Layer 4 of a small transformer language model trained on English Wikipedia (10 layers, counted from 0, width 64).
Take only the direct path to the model's output, skipping the later layers: a vector added to the residual stream pushes a token's score in proportion to its dot product with that token's output vector.

Output vectors of the tokens that the questions are about. A number n stands for (n - 500) times 0.0066.
"abeth": 562 753 370 365 282 406 456 454 479 732 500 222 425 622 253 398 560 356 591 664 379 531 909 669 672 730 335 605 536 450 950 515 426 316 329 276 546 298 508 716 507 743 649 500 691 557 460 28 637 392 75 610 539 842 766 365 492 248 577 688 536 322 555 681
" chronology": 606 692 500 387 407 428 605 526 592 747 449 523 390 486 250 622 503 364 652 481 335 646 656 693 505 718 283 380 466 338 456 687 368 408 338 382 248 384 420 459 367 645 359 496 529 504 614 250 628 594 389 515 637 799 481 417 448 209 644 710 517 363 659 229
"olis": 439 500 311 405 343 456 316 544 399 677 222 313 372 670 235 578 586 438 577 571 321 531 614 552 636 530 341 707 596 334 737 463 439 364 446 454 387 378 457 566 538 509 537 487 625 396 527 374 686 598 435 523 543 575 781 354 714 259 566 567 540 270 665 414
"}\n": 519 618 421 555 302 356 550 524 665 602 317 445 528 469 216 463 618 250 684 619 465 667 438 578 637 783 366 344 513 395 560 655 374 463 297 548 368 553 416 545 443 561 415 383 432 549 783 337 562 432 339 488 556 476 540 448 556 420 557 570 545 663 518 323
"ich": 494 574 513 513 413 585 469 543 492 587 386 387 348 469 500 494 510 540 678 484 448 465 508 459 530 551 361 478 438 473 485 495 434 495 524 504 424 436 395 573 446 672 457 463 486 517 409 483 530 540 489 496 495 620 474 426 684 481 587 524 697 355 656 567
" ^{": 508 653 475 617 422 578 437 483 525 617 548 461 434 596 464 641 576 467 558 487 491 565 420 460 644 605 429 562 381 342 409 575 444 458 448 504 437 498 456 460 535 648 528 471 524 479 536 419 526 489 396 461 599 546 705 615 478 513 563 562 537 497 471 525
" School": 563 622 503 483 462 532 584 519 464 591 497 327 443 717 497 585 493 410 505 604 430 598 445 623 541 472 403 678 469 511 602 533 471 435 415 519 412 319 472 588 363 494 449 419 523 540 510 451 588 472 443 424 571 595 536 448 579 588 500 520 536 337 380 504
"ween": 607 818 385 240 247 356 429 578 600 812 440 578 446 552 325 559 374 275 857 587 228 644 522 537 616 481 490 616 570 411 557 448 322 369 389 426 424 378 666 470 358 573 546 362 585 371 630 352 616 280 344 500 536 649 686 408 729 419 528 725 541 516 504 509
"writer": 591 857 456 306 358 210 333 460 437 463 553 327 341 577 211 527 671 295 727 606 298 589 595 386 699 849 384 692 430 344 717 411 505 369 357 288 293 500 396 594 662 489 458 542 500 703 613 405 551 602 443 273 567 744 637 474 619 347 676 647 510 294 600 476
" killed": 505 662 384 409 444 443 518 547 552 590 389 509 362 565 425 473 550 497 708 643 449 522 647 661 605 725 452 536 495 389 393 582 427 331 382 608 424 516 553 508 528 755 417 502 535 604 548 296 566 426 311 490 553 571 673 442 430 497 528 653 583 314 623 592
"shire": 362 623 490 300 425 503 557 311 562 706 235 307 363 655 241 627 718 511 672 569 488 431 855 540 671 762 264 481 705 408 752 500 393 491 384 610 394 229 500 529 527 595 468 325 550 576 534 412 716 465 495 493 551 294 553 367 677 374 586 699 640 471 679 490
" others": 468 611 341 348 434 425 370 540 469 631 473 602 387 518 350 544 627 360 726 646 398 485 562 555 562 604 526 523 482 429 778 447 493 407 463 497 418 392 495 572 500 484 318 477 495 411 652 303 609 534 500 615 581 705 678 397 404 447 627 723 563 325 721 708
" UTC": 545 704 521 380 361 385 576 622 406 818 398 463 381 500 249 438 417 297 672 629 401 500 846 469 600 594 397 503 480 366 510 448 492 314 545 424 462 305 344 575 353 692 490 419 517 552 679 405 596 345 393 432 629 756 567 484 676 517 376 396 598 525 515 562
"chestra": 557 778 336 314 320 523 376 503 645 639 442 361 263 702 187 475 545 333 712 599 368 500 353 602 744 686 433 715 428 383 815 601 376 343 439 465 426 324 558 622 503 605 478 589 478 492 614 411 615 459 422 306 537 677 637 493 490 454 763 798 730 357 350 494
"ended": 653 667 352 283 357 450 508 640 377 735 414 414 397 407 394 352 505 371 675 788 300 707 447 537 610 495 422 550 408 506 665 498 483 439 491 406 573 495 402 553 518 600 433 429 593 624 604 429 489 526 348 635 552 567 638 556 567 246 615 485 490 430 461 505
"itzerland": 532 670 348 389 245 450 649 528 465 756 387 313 373 527 322 467 552 274 716 701 477 610 753 677 718 656 415 450 482 366 755 428 509 311 500 440 304 517 480 689 616 673 372 489 545 623 665 345 621 307 242 403 552 652 588 479 713 336 450 740 651 382 628 349
"rical": 522 657 141 353 327 564 332 422 612 544 358 396 373 441 260 670 418 326 624 576 193 434 680 655 582 701 383 625 460 419 846 337 288 303 446 229 411 304 464 519 549 454 511 417 455 446 657 325 592 513 421 357 549 698 565 489 589 233 679 591 418 372 459 444
"til": 593 600 574 234 269 396 555 587 624 649 534 427 400 573 312 584 649 272 758 462 417 536 404 469 461 673 437 532 422 451 760 519 450 145 517 563 396 570 538 451 515 631 558 430 557 534 750 353 664 362 482 331 503 466 677 285 436 492 804 619 491 535 577 541
"illage": 675 632 374 524 282 489 391 593 467 686 403 284 411 677 312 565 616 424 788 540 335 442 600 550 638 678 388 541 515 273 665 265 413 247 418 307 249 420 424 643 423 795 506 291 816 504 687 162 715 478 427 481 554 595 461 436 500 312 540 540 604 512 387 573
"aim": 607 579 428 312 336 411 524 572 648 493 435 443 437 473 436 599 387 371 690 688 289 672 701 439 647 529 405 519 486 451 528 601 314 446 402 524 528 329 449 599 528 557 510 577 405 480 515 311 590 373 342 529 536 560 548 497 480 486 382 386 580 276 674 515
"°E": 423 466 389 463 281 596 546 567 603 646 552 301 546 630 333 377 647 399 641 811 516 543 488 539 682 662 364 625 438 477 645 672 562 393 462 535 375 273 333 657 656 672 594 461 472 572 611 308 565 489 416 334 613 559 641 510 622 621 504 594 441 570 581 576
"aken": 521 633 354 339 320 495 495 467 375 618 258 448 385 400 559 441 520 287 648 690 429 676 599 722 630 532 459 418 336 358 482 453 514 280 383 517 435 382 457 555 580 628 396 380 497 550 641 308 595 347 318 477 526 627 489 352 639 508 592 582 545 400 597 454
" medalist": 609 633 428 288 407 549 384 520 718 674 562 254 422 592 394 560 612 359 789 518 441 389 388 607 723 864 288 595 449 302 525 425 373 551 432 396 461 411 461 514 548 579 526 493 652 373 633 408 616 512 304 286 611 600 594 556 572 582 684 773 627 490 602 403
"gian": 515 753 471 417 291 447 425 353 648 697 309 534 380 621 224 400 451 266 799 515 389 473 586 546 680 810 428 481 601 417 764 458 376 391 298 320 455 423 392 664 494 721 281 485 625 663 399 463 603 371 395 165 549 545 667 458 758 425 562 734 605 245 688 465
" Role": 500 587 599 390 389 557 455 481 680 425 494 286 424 595 337 679 394 528 557 673 402 670 479 560 567 540 396 577 234 420 663 484 547 430 348 361 435 399 513 524 641 527 476 428 603 473 541 431 631 474 447 439 611 628 611 473 526 565 587 714 581 375 589 477
" Elevation": 528 636 472 340 274 404 449 497 415 692 416 619 389 729 207 431 598 259 594 654 298 564 421 481 513 658 426 400 328 345 608 455 440 537 399 316 455 506 400 578 525 588 357 375 675 497 547 282 627 369 375 569 617 628 589 519 670 504 402 492 637 427 579 440

Output weights of attention head 0. The head adds the sum of these rows, row i times number i of z. A number n stands for (n - 500) times 0.0031.
o0: 562 667 457 507 741 732 519 492 357 455 447 474 593 506 556 437 542 553 175 585 463 712 460 611 409 397 747 815 538 591 629 381 545 376 486 400 695 455 695 658 424 597 363 424 476 287 232 376 535 516 384 567 699 609 557 362 474 582 418 638 201 243 481 630
o1: 535 760 570 343 357 721 466 421 418 478 443 357 657 571 424 480 386 659 696 788 544 633 566 497 551 463 586 598 404 619 675 335 457 445 552 317 531 616 525 732 509 726 432 551 552 501 432 548 535 452 472 542 566 584 303 423 602 413 524 487 616 235 419 435
o2: 486 547 444 412 513 501 248 501 608 448 193 657 340 541 438 401 570 397 516 424 506 608 575 421 445 365 510 440 478 528 434 689 408 490 251 389 487 396 546 500 461 611 470 326 351 614 753 541 462 358 547 491 607 344 390 484 494 445 380 381 526 512 436 590
o3: 382 846 332 409 367 236 421 509 491 331 455 631 556 523 577 268 640 404 624 338 669 706 358 530 591 259 405 258 414 495 536 315 525 636 622 583 600 498 593 573 731 641 577 393 274 614 831 491 559 234 499 623 414 500 400 518 335 294 603 496 598 619 713 600
o4: 654 498 727 726 576 430 476 551 521 610 492 239 504 465 284 634 423 499 595 711 414 430 565 543 482 641 431 610 362 558 665 506 419 217 439 395 531 460 385 496 557 531 625 511 841 467 576 763 572 574 656 563 650 317 625 389 570 483 543 394 645 679 349 466
o5: 532 353 332 541 420 440 303 366 493 623 380 701 562 428 372 304 739 431 539 454 499 403 434 495 471 808 726 599 578 413 350 924 436 660 449 627 450 498 833 533 375 376 371 382 332 456 520 671 481 429 313 480 458 377 728 562 564 394 332 335 529 499 504 523
o6: 520 581 566 593 454 748 544 326 484 481 199 612 623 577 379 472 381 573 475 359 595 520 306 429 784 415 297 437 645 400 379 252 392 629 165 659 532 633 468 637 436 239 364 443 409 628 442 693 399 424 388 311 813 457 663 514 449 325 533 533 666 389 368 556
o7: 321 404 546 472 415 615 408 289 481 435 529 426 732 547 534 552 303 513 502 234 453 456 697 487 491 395 476 458 573 543 581 519 497 635 776 432 395 398 372 595 415 435 502 581 570 636 504 623 717 466 427 458 469 593 323 493 556 505 463 415 276 245 569 423
o8: 508 406 568 603 642 715 678 378 592 624 530 463 722 743 560 443 527 679 356 453 640 715 476 602 386 408 394 647 766 394 377 681 505 469 336 405 403 359 604 295 243 392 432 492 421 346 309 662 352 586 524 610 714 442 536 622 399 593 627 532 507 502 395 660
o9: 464 400 542 515 467 487 539 281 390 513 520 353 724 507 477 611 385 529 574 553 602 572 689 491 283 513 629 461 568 512 506 797 468 608 766 430 521 564 415 559 477 561 548 678 498 647 621 720 502 475 494 472 344 417 403 476 584 551 571 390 596 566 479 822
o10: 679 446 532 520 607 458 532 565 572 557 471 484 384 459 532 313 692 597 266 748 609 654 497 396 503 338 296 546 464 625 537 623 535 384 247 360 522 450 345 553 558 444 626 598 328 620 489 592 581 430 479 667 487 453 373 335 522 658 530 566 591 712 659 675
o11: 361 495 616 443 427 604 511 265 557 548 524 619 581 658 508 795 621 368 504 246 446 458 603 366 535 343 683 518 684 797 597 372 241 626 486 403 381 378 325 480 552 382 575 499 665 483 696 743 917 589 542 531 636 380 482 429 239 496 560 532 26 346 567 282
o12: 398 621 610 430 819 584 542 598 513 297 369 724 605 309 622 520 360 498 280 641 593 433 560 403 552 514 518 606 642 396 346 620 391 690 484 376 198 542 508 519 365 384 527 713 270 546 420 461 252 484 270 259 29 537 597 509 575 730 469 574 491 360 584 810
o13: 514 470 706 632 600 441 818 520 463 559 576 522 602 501 818 512 155 555 385 565 608 661 591 548 188 490 262 480 555 481 627 355 497 647 485 257 514 404 571 431 398 554 526 778 459 803 398 315 385 638 643 510 512 656 403 524 679 766 503 722 404 465 670 561
o14: 539 552 507 368 240 586 385 447 561 528 346 627 585 459 397 504 521 340 653 469 499 535 634 429 535 632 688 486 566 529 466 559 280 603 535 561 494 627 502 507 661 504 564 442 534 486 623 588 537 339 536 464 632 378 541 448 529 419 577 354 648 544 360 393
o15: 622 382 460 480 482 595 580 478 673 576 560 545 377 532 409 370 698 548 497 563 648 505 378 455 569 591 431 493 475 403 468 576 310 438 370 610 422 438 492 421 619 463 482 519 524 471 560 489 446 636 586 621 634 455 634 504 470 429 634 430 566 640 653 212
o16: 458 395 548 551 350 494 510 335 521 519 536 592 420 519 565 436 632 668 362 620 342 575 373 517 473 400 415 448 570 375 236 798 514 620 452 559 471 542 649 475 601 399 533 476 193 605 556 357 467 550 347 494 620 551 605 630 668 581 477 396 518 673 444 569
o17: 468 723 454 361 252 564 558 580 469 587 556 732 343 595 509 496 873 561 539 566 683 699 543 393 603 464 527 515 440 574 450 458 528 382 512 521 635 334 334 449 353 602 345 606 412 451 429 451 627 608 460 411 883 393 421 298 397 468 628 472 277 378 634 613
o18: 485 644 569 676 535 259 360 568 343 485 287 555 622 434 454 651 524 391 505 478 291 514 675 339 335 679 419 732 656 780 530 348 343 447 351 322 601 568 500 561 406 562 395 600 597 385 318 501 627 361 489 755 604 400 617 467 335 404 438 497 486 475 409 465
o19: 604 554 517 457 527 540 607 576 431 448 479 541 683 367 370 688 515 470 661 531 267 364 459 600 690 508 516 570 589 537 376 493 315 558 403 394 528 496 599 316 542 416 823 387 668 467 379 594 357 300 317 330 334 292 538 365 604 591 727 457 500 692 349 576
o20: 704 548 526 539 610 586 403 548 523 462 363 310 620 493 382 242 254 446 424 519 550 472 620 496 488 489 632 422 395 413 710 644 440 417 686 596 377 580 123 689 509 476 502 394 561 566 751 863 551 266 746 437 301 471 521 234 567 483 613 478 746 418 608 732
o21: 521 644 438 563 457 313 467 652 460 485 497 497 588 427 539 455 474 381 616 505 652 562 441 487 355 835 451 536 405 574 669 356 498 450 601 461 543 549 485 491 443 776 485 638 598 521 565 384 556 563 557 709 427 461 500 589 352 420 611 531 506 561 611 516
o22: 523 565 495 287 543 458 411 469 385 478 459 457 519 434 215 449 505 449 470 637 425 462 539 413 508 339 497 737 391 579 519 438 295 473 660 471 514 618 446 574 639 542 412 551 493 551 469 454 608 470 495 716 210 517 429 417 573 448 327 442 659 485 572 536
o23: 514 469 666 373 697 601 465 415 552 411 468 494 454 583 218 677 378 459 334 418 225 529 420 639 522 209 769 599 452 189 384 386 347 487 544 486 634 332 454 291 673 376 435 400 722 476 382 487 376 658 591 485 518 674 478 651 555 635 519 522 429 543 298 652
o24: 336 465 574 399 366 457 494 505 714 456 725 457 384 485 614 554 637 499 651 241 524 422 420 662 575 482 332 337 428 476 625 624 478 498 711 592 298 147 690 398 453 379 555 487 415 574 390 429 399 569 591 160 601 352 478 489 744 430 491 340 331 577 660 213
o25: 504 624 406 506 413 490 595 392 353 495 473 441 431 551 571 526 491 573 596 412 465 313 530 458 475 402 344 527 415 599 421 426 694 484 608 613 583 659 512 518 301 544 401 507 511 348 250 304 406 423 434 510 446 416 487 429 454 506 315 658 537 418 448 618
o26: 630 813 411 492 236 540 841 499 257 628 716 555 713 696 234 435 471 594 522 323 403 378 180 375 723 478 167 575 429 316 382 615 378 800 740 776 349 715 518 399 608 383 486 466 405 410 604 680 581 303 583 506 326 446 740 410 487 414 265 553 475 682 560 365
o27: 576 662 595 588 351 548 367 372 763 479 382 449 480 564 378 256 598 596 590 461 484 253 480 354 725 629 282 566 256 319 559 422 337 405 501 633 257 348 297 426 212 448 336 559 607 416 294 508 292 550 569 485 625 449 584 478 469 444 700 580 546 443 646 282
o28: 502 253 467 470 379 529 425 481 539 462 751 288 404 589 350 558 678 392 369 411 473 397 492 377 539 477 640 546 464 511 412 661 508 523 763 700 514 508 364 492 661 264 444 552 362 380 430 491 640 432 613 582 351 486 474 580 445 537 341 436 509 688 360 389
o29: 529 413 615 536 606 693 432 142 763 451 416 467 475 530 347 464 429 573 607 539 286 849 362 537 463 295 927 460 592 364 466 636 230 486 525 616 566 649 462 589 793 519 721 372 468 701 528 504 398 546 405 555 830 481 510 524 572 401 882 346 563 624 532 771
o30: 654 500 592 608 584 521 443 640 476 474 480 622 392 331 575 540 470 440 446 495 493 306 366 624 399 888 601 558 391 440 555 522 492 489 561 626 538 473 601 504 564 390 384 556 686 522 429 504 596 617 505 400 593 474 822 507 666 541 489 446 437 373 542 545
o31: 498 477 428 489 543 524 552 476 418 357 309 403 414 497 325 591 522 587 222 480 435 253 360 527 517 528 333 454 325 361 477 681 475 567 245 505 522 246 443 620 322 640 351 455 577 505 592 480 161 730 513 141 347 541 507 444 678 483 223 602 393 600 336 253
o32: 315 222 617 418 350 270 569 553 436 602 645 514 612 507 409 647 606 659 540 497 328 566 370 618 435 508 478 368 786 424 362 551 508 503 623 549 446 372 235 418 461 350 485 587 472 551 379 502 665 680 453 504 381 563 457 684 628 451 710 332 676 583 504 576
o33: 361 418 509 591 227 378 517 250 537 740 514 384 468 638 555 417 484 392 695 612 551 413 791 463 529 340 579 430 376 604 497 562 686 465 671 592 420 641 466 353 258 456 592 458 360 459 598 516 386 455 669 391 437 361 347 430 445 645 448 644 651 479 488 691
o34: 541 425 549 670 503 312 430 326 550 489 347 358 522 508 472 668 524 449 623 542 511 452 374 593 400 622 538 372 476 660 595 413 433 520 245 498 638 597 564 597 680 593 607 444 691 621 788 702 523 632 550 608 563 422 548 646 379 309 614 492 684 729 334 423
o35: 310 477 388 186 472 766 471 467 532 448 324 669 429 549 406 532 430 372 376 307 618 511 535 515 545 285 613 509 492 536 427 460 563 507 546 581 425 520 225 426 484 616 519 404 611 410 591 430 531 653 511 402 377 485 266 488 392 572 372 570 434 302 444 655
o36: 393 631 509 468 131 482 478 443 602 603 497 677 729 572 446 464 499 407 655 283 404 497 444 701 647 521 283 608 422 546 429 442 519 693 476 459 436 353 765 233 234 528 738 436 520 645 356 511 440 583 379 374 577 401 257 574 591 535 469 516 398 557 423 459
o37: 457 168 453 623 680 676 566 479 539 605 600 201 506 428 279 451 441 528 442 673 635 577 428 456 729 457 473 527 526 409 592 439 520 273 322 402 556 411 537 636 430 501 623 487 513 606 559 376 491 687 352 514 603 536 440 511 552 399 437 405 360 563 462 182
o38: 524 422 481 462 772 340 512 270 434 539 246 375 275 505 444 687 467 456 668 357 574 119 383 523 400 446 637 335 322 362 633 725 620 488 516 561 525 435 613 463 269 430 288 465 703 480 551 602 329 491 525 298 205 295 580 546 607 478 144 626 449 417 432 714
o39: 531 623 552 436 403 581 418 306 504 497 214 463 634 521 475 391 533 430 416 446 511 451 575 564 452 305 400 562 406 511 531 649 440 493 562 396 480 430 525 403 518 569 651 384 665 480 738 589 650 349 455 620 509 317 441 428 607 578 457 462 465 495 379 581
o40: 557 434 407 537 150 434 558 392 322 678 727 454 493 674 588 708 554 539 739 528 480 572 526 484 416 679 660 281 461 655 604 442 714 521 565 434 716 621 439 492 613 619 461 534 606 500 706 662 817 536 603 603 714 603 401 587 278 529 628 506 320 520 477 470
o41: 266 379 509 685 584 637 545 511 437 447 482 195 516 453 582 537 580 335 313 703 656 424 547 456 610 393 801 618 552 558 550 564 606 366 688 604 510 581 554 482 457 390 549 457 353 151 504 280 432 318 498 368 437 313 634 451 490 610 367 582 390 455 191 537
o42: 305 535 507 384 583 375 664 711 495 321 709 528 563 491 401 721 574 495 437 461 747 717 337 362 528 600 552 417 613 268 498 499 389 625 663 472 560 297 340 486 582 576 373 883 413 536 446 391 421 642 468 467 336 630 438 684 414 405 528 435 349 701 522 410
o43: 413 298 546 398 221 429 236 408 553 455 423 588 559 363 438 529 640 416 469 700 316 397 573 558 547 719 733 590 515 692 478 471 357 597 522 562 460 605 412 548 569 366 440 581 406 570 333 536 518 584 448 425 343 617 428 569 600 551 673 449 728 448 474 489
o44: 455 672 564 384 610 510 324 377 529 269 268 566 530 382 612 406 682 691 337 573 426 665 371 613 377 460 422 511 569 679 584 630 366 448 449 502 348 554 567 752 827 561 464 436 362 431 524 601 494 434 417 518 554 481 644 446 556 381 668 347 680 478 675 605
o45: 545 424 457 612 639 628 343 304 534 511 691 400 473 477 489 496 595 496 519 391 383 416 290 602 650 585 654 572 345 496 624 552 658 356 658 536 395 496 673 404 438 301 535 415 447 467 346 612 557 554 374 418 546 449 616 593 345 673 681 465 142 483 730 837
o46: 664 281 541 533 662 566 378 672 469 494 389 611 342 373 522 585 419 491 548 647 561 297 523 433 556 714 596 461 510 600 551 316 512 489 165 370 581 496 414 614 523 309 347 581 635 643 431 678 644 473 465 461 461 572 526 483 539 570 474 508 570 248 513 465
o47: 480 429 447 468 658 530 403 434 525 462 379 636 602 472 590 502 251 461 551 193 361 507 613 492 338 527 524 499 777 690 507 466 395 593 465 594 378 746 392 666 529 456 469 369 545 561 475 643 628 413 488 608 451 538 557 465 392 306 530 486 631 286 596 529
o48: 583 443 448 472 577 635 426 621 350 429 443 548 345 444 523 696 236 487 465 561 307 543 434 654 401 527 588 341 465 525 396 446 637 496 237 452 654 722 577 590 831 661 613 244 575 644 873 505 522 595 537 346 618 638 517 595 530 536 500 398 578 530 274 625
o49: 387 503 342 648 432 422 395 441 416 534 393 560 533 423 330 311 458 301 487 381 609 549 546 451 595 557 646 478 400 303 522 293 521 445 665 687 744 505 493 587 515 595 398 469 613 511 674 350 591 532 443 602 727 585 608 489 391 316 436 442 392 398 582 413
o50: 503 444 391 321 314 282 582 565 272 584 486 638 551 526 436 493 484 432 564 586 503 624 606 610 513 323 502 391 464 613 458 275 525 691 434 471 760 572 581 445 713 460 459 457 362 700 563 661 418 363 659 384 323 661 229 391 541 535 461 576 803 540 561 615
o51: 477 605 569 370 256 539 732 399 361 471 372 458 581 502 510 710 589 486 413 376 691 360 441 423 348 563 199 543 494 786 547 649 322 695 601 635 483 551 279 583 588 589 524 692 614 575 629 607 628 601 563 367 445 208 538 293 642 406 348 517 542 620 412 437
o52: 562 443 392 441 550 535 386 552 571 326 359 601 476 323 678 399 712 564 289 425 448 470 494 574 558 635 412 478 601 681 535 327 448 469 215 574 552 423 533 726 564 445 424 411 473 430 267 419 397 496 353 405 637 623 560 385 487 382 692 552 519 432 603 194
o53: 426 455 300 456 495 625 463 466 413 306 627 241 701 433 432 676 647 358 358 435 779 726 622 554 429 558 511 596 502 604 464 686 570 442 670 406 759 475 652 524 687 737 676 611 528 405 612 501 446 523 356 564 540 391 339 544 329 447 522 287 389 859 243 528
o54: 507 296 470 574 609 704 329 598 523 486 376 456 351 502 341 524 298 424 408 405 531 600 450 439 488 535 490 495 491 442 561 538 568 386 265 424 616 435 444 597 495 500 386 441 498 645 523 527 545 506 580 444 778 500 448 551 550 488 261 365 445 472 346 504
o55: 542 438 524 317 531 518 433 687 619 573 366 684 545 252 435 187 260 302 435 366 696 638 535 505 532 475 351 547 518 290 526 292 534 497 586 572 515 566 434 466 685 422 637 560 600 653 367 353 602 404 449 686 488 580 396 533 664 535 379 457 809 531 593 576
o56: 569 300 494 487 361 471 514 357 573 681 513 536 616 474 642 278 704 357 297 605 560 454 760 628 425 452 844 584 524 407 422 629 532 576 660 572 582 415 603 282 542 334 608 438 552 345 516 513 528 466 518 581 500 567 510 454 569 774 630 605 517 527 456 545
o57: 406 420 513 525 519 540 340 431 380 291 369 424 588 368 701 554 260 416 435 314 559 421 695 561 487 433 419 313 512 641 611 287 689 588 560 435 650 492 475 772 615 380 492 525 544 692 565 608 670 319 404 329 525 618 376 445 576 501 430 464 488 254 471 536
o58: 469 309 551 449 436 282 698 540 611 762 482 613 524 311 378 416 585 299 618 632 722 578 612 411 541 568 787 523 617 349 540 466 371 508 631 651 653 507 352 406 498 407 633 723 667 563 349 377 529 573 427 587 498 434 478 384 646 429 526 544 659 610 561 455
o59: 426 316 515 581 371 313 380 542 554 427 490 529 356 518 663 469 585 433 414 388 406 304 751 498 425 394 291 432 469 662 339 435 535 537 439 512 520 295 381 420 264 362 435 523 356 648 387 347 436 494 604 430 422 481 337 459 548 606 501 569 559 471 533 464
o60: 233 454 477 481 476 342 421 617 514 512 549 643 405 460 671 608 486 377 608 552 419 516 613 545 425 621 725 401 614 592 517 436 516 485 527 458 317 530 631 402 547 601 491 385 415 319 670 347 407 561 667 390 399 566 571 641 377 530 524 511 441 397 543 348
o61: 317 758 754 569 428 275 417 324 757 406 332 597 452 581 630 616 590 281 537 502 614 673 356 410 427 432 731 446 482 582 619 405 425 623 562 563 467 609 400 469 601 485 599 682 392 547 627 491 606 522 541 615 543 366 486 713 304 493 585 673 520 618 410 791
o62: 473 312 674 458 420 448 422 257 516 621 587 525 491 399 450 580 519 502 269 332 326 540 615 406 321 591 473 631 607 744 612 764 465 537 730 675 359 587 238 752 609 232 453 669 395 595 260 759 788 642 507 396 615 457 593 319 610 546 319 404 490 572 694 683
o63: 626 622 607 648 585 648 658 396 577 412 463 430 429 531 613 643 650 607 305 585 485 321 335 441 436 561 445 647 491 563 375 790 439 598 369 595 447 607 566 542 592 498 637 540 589 319 535 482 509 572 343 554 535 327 759 482 536 518 366 600 399 659 204 389

Each question shows a token from some text and the vector z that the head gathered there. A number n stands for (n - 500) times 0.0033.

" O": 557 477 475 530 498 438 353 432 667 631 663 384 531 617 404 457 488 652 400 624 551 452 535 509 725 603 648 495 624 417 427 496 525 635 314 390 556 367 655 524 423 645 630 388 469 590 318 283 220 232 621 636 373 596 377 372 567 360 534 566 360 509 545 493
Pushed down most: "rical"

" named": 379 442 502 515 575 455 478 491 412 610 685 472 601 563 453 449 456 497 583 506 606 550 515 504 410 389 324 431 504 440 541 518 662 438 621 428 375 458 545 420 574 341 632 669 567 499 716 480 548 413 681 511 555 500 538 524 450 623 531 597 454 563 635 348
Which of these tokens does it push up most? "writer"

",": 508 545 472 410 470 467 600 513 480 474 424 463 468 525 498 509 422 458 466 391 545 502 427 436 543 517 359 503 502 511 552 561 497 450 542 517 380 603 583 391 477 541 532 490 470 411 610 594 536 520 423 537 602 465 611 528 402 604 550 509 501 472 512 501
Which of these tokens does it push up most? "gian"

"ested": 557 434 532 520 545 604 497 334 499 465 542 446 395 350 519 561 555 452 447 481 520 499 535 603 395 483 561 427 623 640 547 490 434 462 599 498 409 525 573 506 536 563 460 471 510 608 477 448 610 535 465 450 439 576 557 510 545 372 504 373 451 584 498 606
Which of these tokens does it push up most? " ^{"

" who": 477 487 540 439 467 638 554 384 539 472 492 240 679 552 459 535 535 359 459 491 477 516 440 393 538 486 257 528 386 561 543 507 480 542 521 393 431 697 667 394 284 647 476 513 504 521 591 496 457 516 403 283 544 394 541 564 461 467 628 508 598 487 329 456
Which of these tokens does it push up most? " killed"

" comm": 628 608 496 535 568 617 628 423 559 465 572 507 389 329 480 590 566 542 408 465 480 426 585 504 515 521 671 512 527 620 479 552 461 461 568 496 517 633 612 576 470 534 443 431 638 592 411 413 441 514 435 578 462 538 502 475 453 381 521 264 342 548 579 649
Pushed down most: " UTC"

" T": 480 487 474 565 404 340 424 527 555 476 523 454 504 715 405 429 530 521 469 438 366 484 441 509 553 576 434 463 452 416 388 453 518 634 437 497 604 447 463 482 510 482 521 432 393 413 426 452 445 448 610 428 464 443 426 528 557 536 517 639 550 561 411 444
Pushed down most: "olis"

" and": 535 517 427 386 536 593 480 519 520 678 489 443 570 481 543 473 507 514 450 492 642 504 513 519 436 493 370 508 554 671 555 465 585 622 519 501 425 492 535 442 514 605 525 693 511 578 514 498 437 533 512 506 477 538 469 463 635 492 666 498 475 555 666 455
Which two tokens does it push up most, strongest first? "°E", " others"

"0": 384 472 495 567 637 370 500 424 501 529 472 533 332 498 542 552 455 509 480 444 537 563 420 515 531 510 495 527 517 537 522 442 451 574 661 457 410 436 592 548 635 546 508 397 495 483 449 450 543 509 475 579 412 575 471 454 496 493 511 453 522 677 453 559
Which three tokens does it push up most, strongest first? "til", "illage", "}\n"

" school": 568 452 533 350 482 604 576 373 560 449 512 465 609 315 556 496 444 445 565 527 597 441 435 471 332 533 439 450 547 487 551 505 354 462 493 570 311 442 561 421 476 600 404 524 549 545 615 652 622 405 404 443 619 542 566 450 497 483 418 435 553 474 546 638
Which of these tokens does it push up most? " killed"

" D": 450 605 517 476 560 349 590 517 514 578 465 374 653 613 433 390 375 461 464 510 672 568 498 479 492 599 439 645 351 476 465 599 439 624 503 594 576 470 615 492 373 477 459 458 451 489 501 543 506 425 495 560 405 415 511 495 328 526 427 562 470 538 443 437
Which of these tokens does it push up most? "gian"

" During": 513 630 472 550 608 285 525 522 543 531 605 533 278 658 563 527 496 596 532 382 510 553 438 466 391 432 380 481 432 647 403 246 453 584 549 420 428 559 213 505 738 446 464 461 484 442 503 473 548 582 604 399 481 556 554 601 571 574 557 459 501 550 510 358
Which of these tokens does it push up most? "abeth"

"ory": 592 578 622 544 429 420 618 459 521 410 495 542 534 445 474 495 418 603 493 473 476 530 510 587 403 528 357 559 361 522 450 583 373 437 517 687 543 553 552 544 453 400 476 413 472 507 523 521 600 547 438 445 536 517 564 510 395 481 424 482 459 542 320 481
Which of these tokens does it push up most? "illage"

"ree": 525 390 504 525 489 687 496 420 554 533 554 416 425 299 550 543 655 498 429 540 571 339 546 550 452 477 698 309 701 584 483 442 603 500 431 452 336 508 482 500 511 652 484 485 544 503 427 484 535 528 580 463 463 572 512 482 635 423 549 425 471 372 576 542
Which of these tokens does it push up most? "°E"

" colon": 497 449 456 239 561 552 440 487 370 456 488 537 548 450 539 520 515 430 553 543 508 442 529 502 495 475 453 441 588 497 689 527 532 374 464 489 330 519 562 444 478 583 465 601 524 492 700 560 590 436 378 582 556 394 610 522 472 533 557 486 520 415 663 623
Which of these tokens does it push up most? "olis"

"e": 696 453 362 235 534 620 406 475 740 535 544 449 651 543 347 575 568 553 423 544 400 465 490 634 477 475 489 613 530 466 595 644 554 423 376 437 497 596 543 446 415 559 631 513 469 683 469 312 325 459 335 433 513 562 424 357 670 302 538 437 417 355 534 629
Pushed down most: "itzerland"

"s": 437 460 568 414 592 724 535 357 597 558 624 387 488 341 560 600 589 318 508 540 556 490 487 380 396 423 617 408 649 556 524 574 398 346 673 371 388 566 569 503 510 509 508 490 595 498 550 542 603 334 388 606 509 729 608 442 440 408 413 328 362 498 554 797
Which three tokens does it push up most, strongest first? "}\n", " ^{", "°E"

" new": 646 584 594 465 481 513 555 481 482 444 555 512 520 409 452 524 467 476 421 355 667 419 579 658 444 383 467 475 620 544 528 649 406 352 462 550 278 598 579 434 486 507 565 504 534 572 640 476 621 490 478 394 509 466 711 415 394 519 318 438 466 461 512 458
Which two tokens does it push up most, strongest first? " Role", "rical"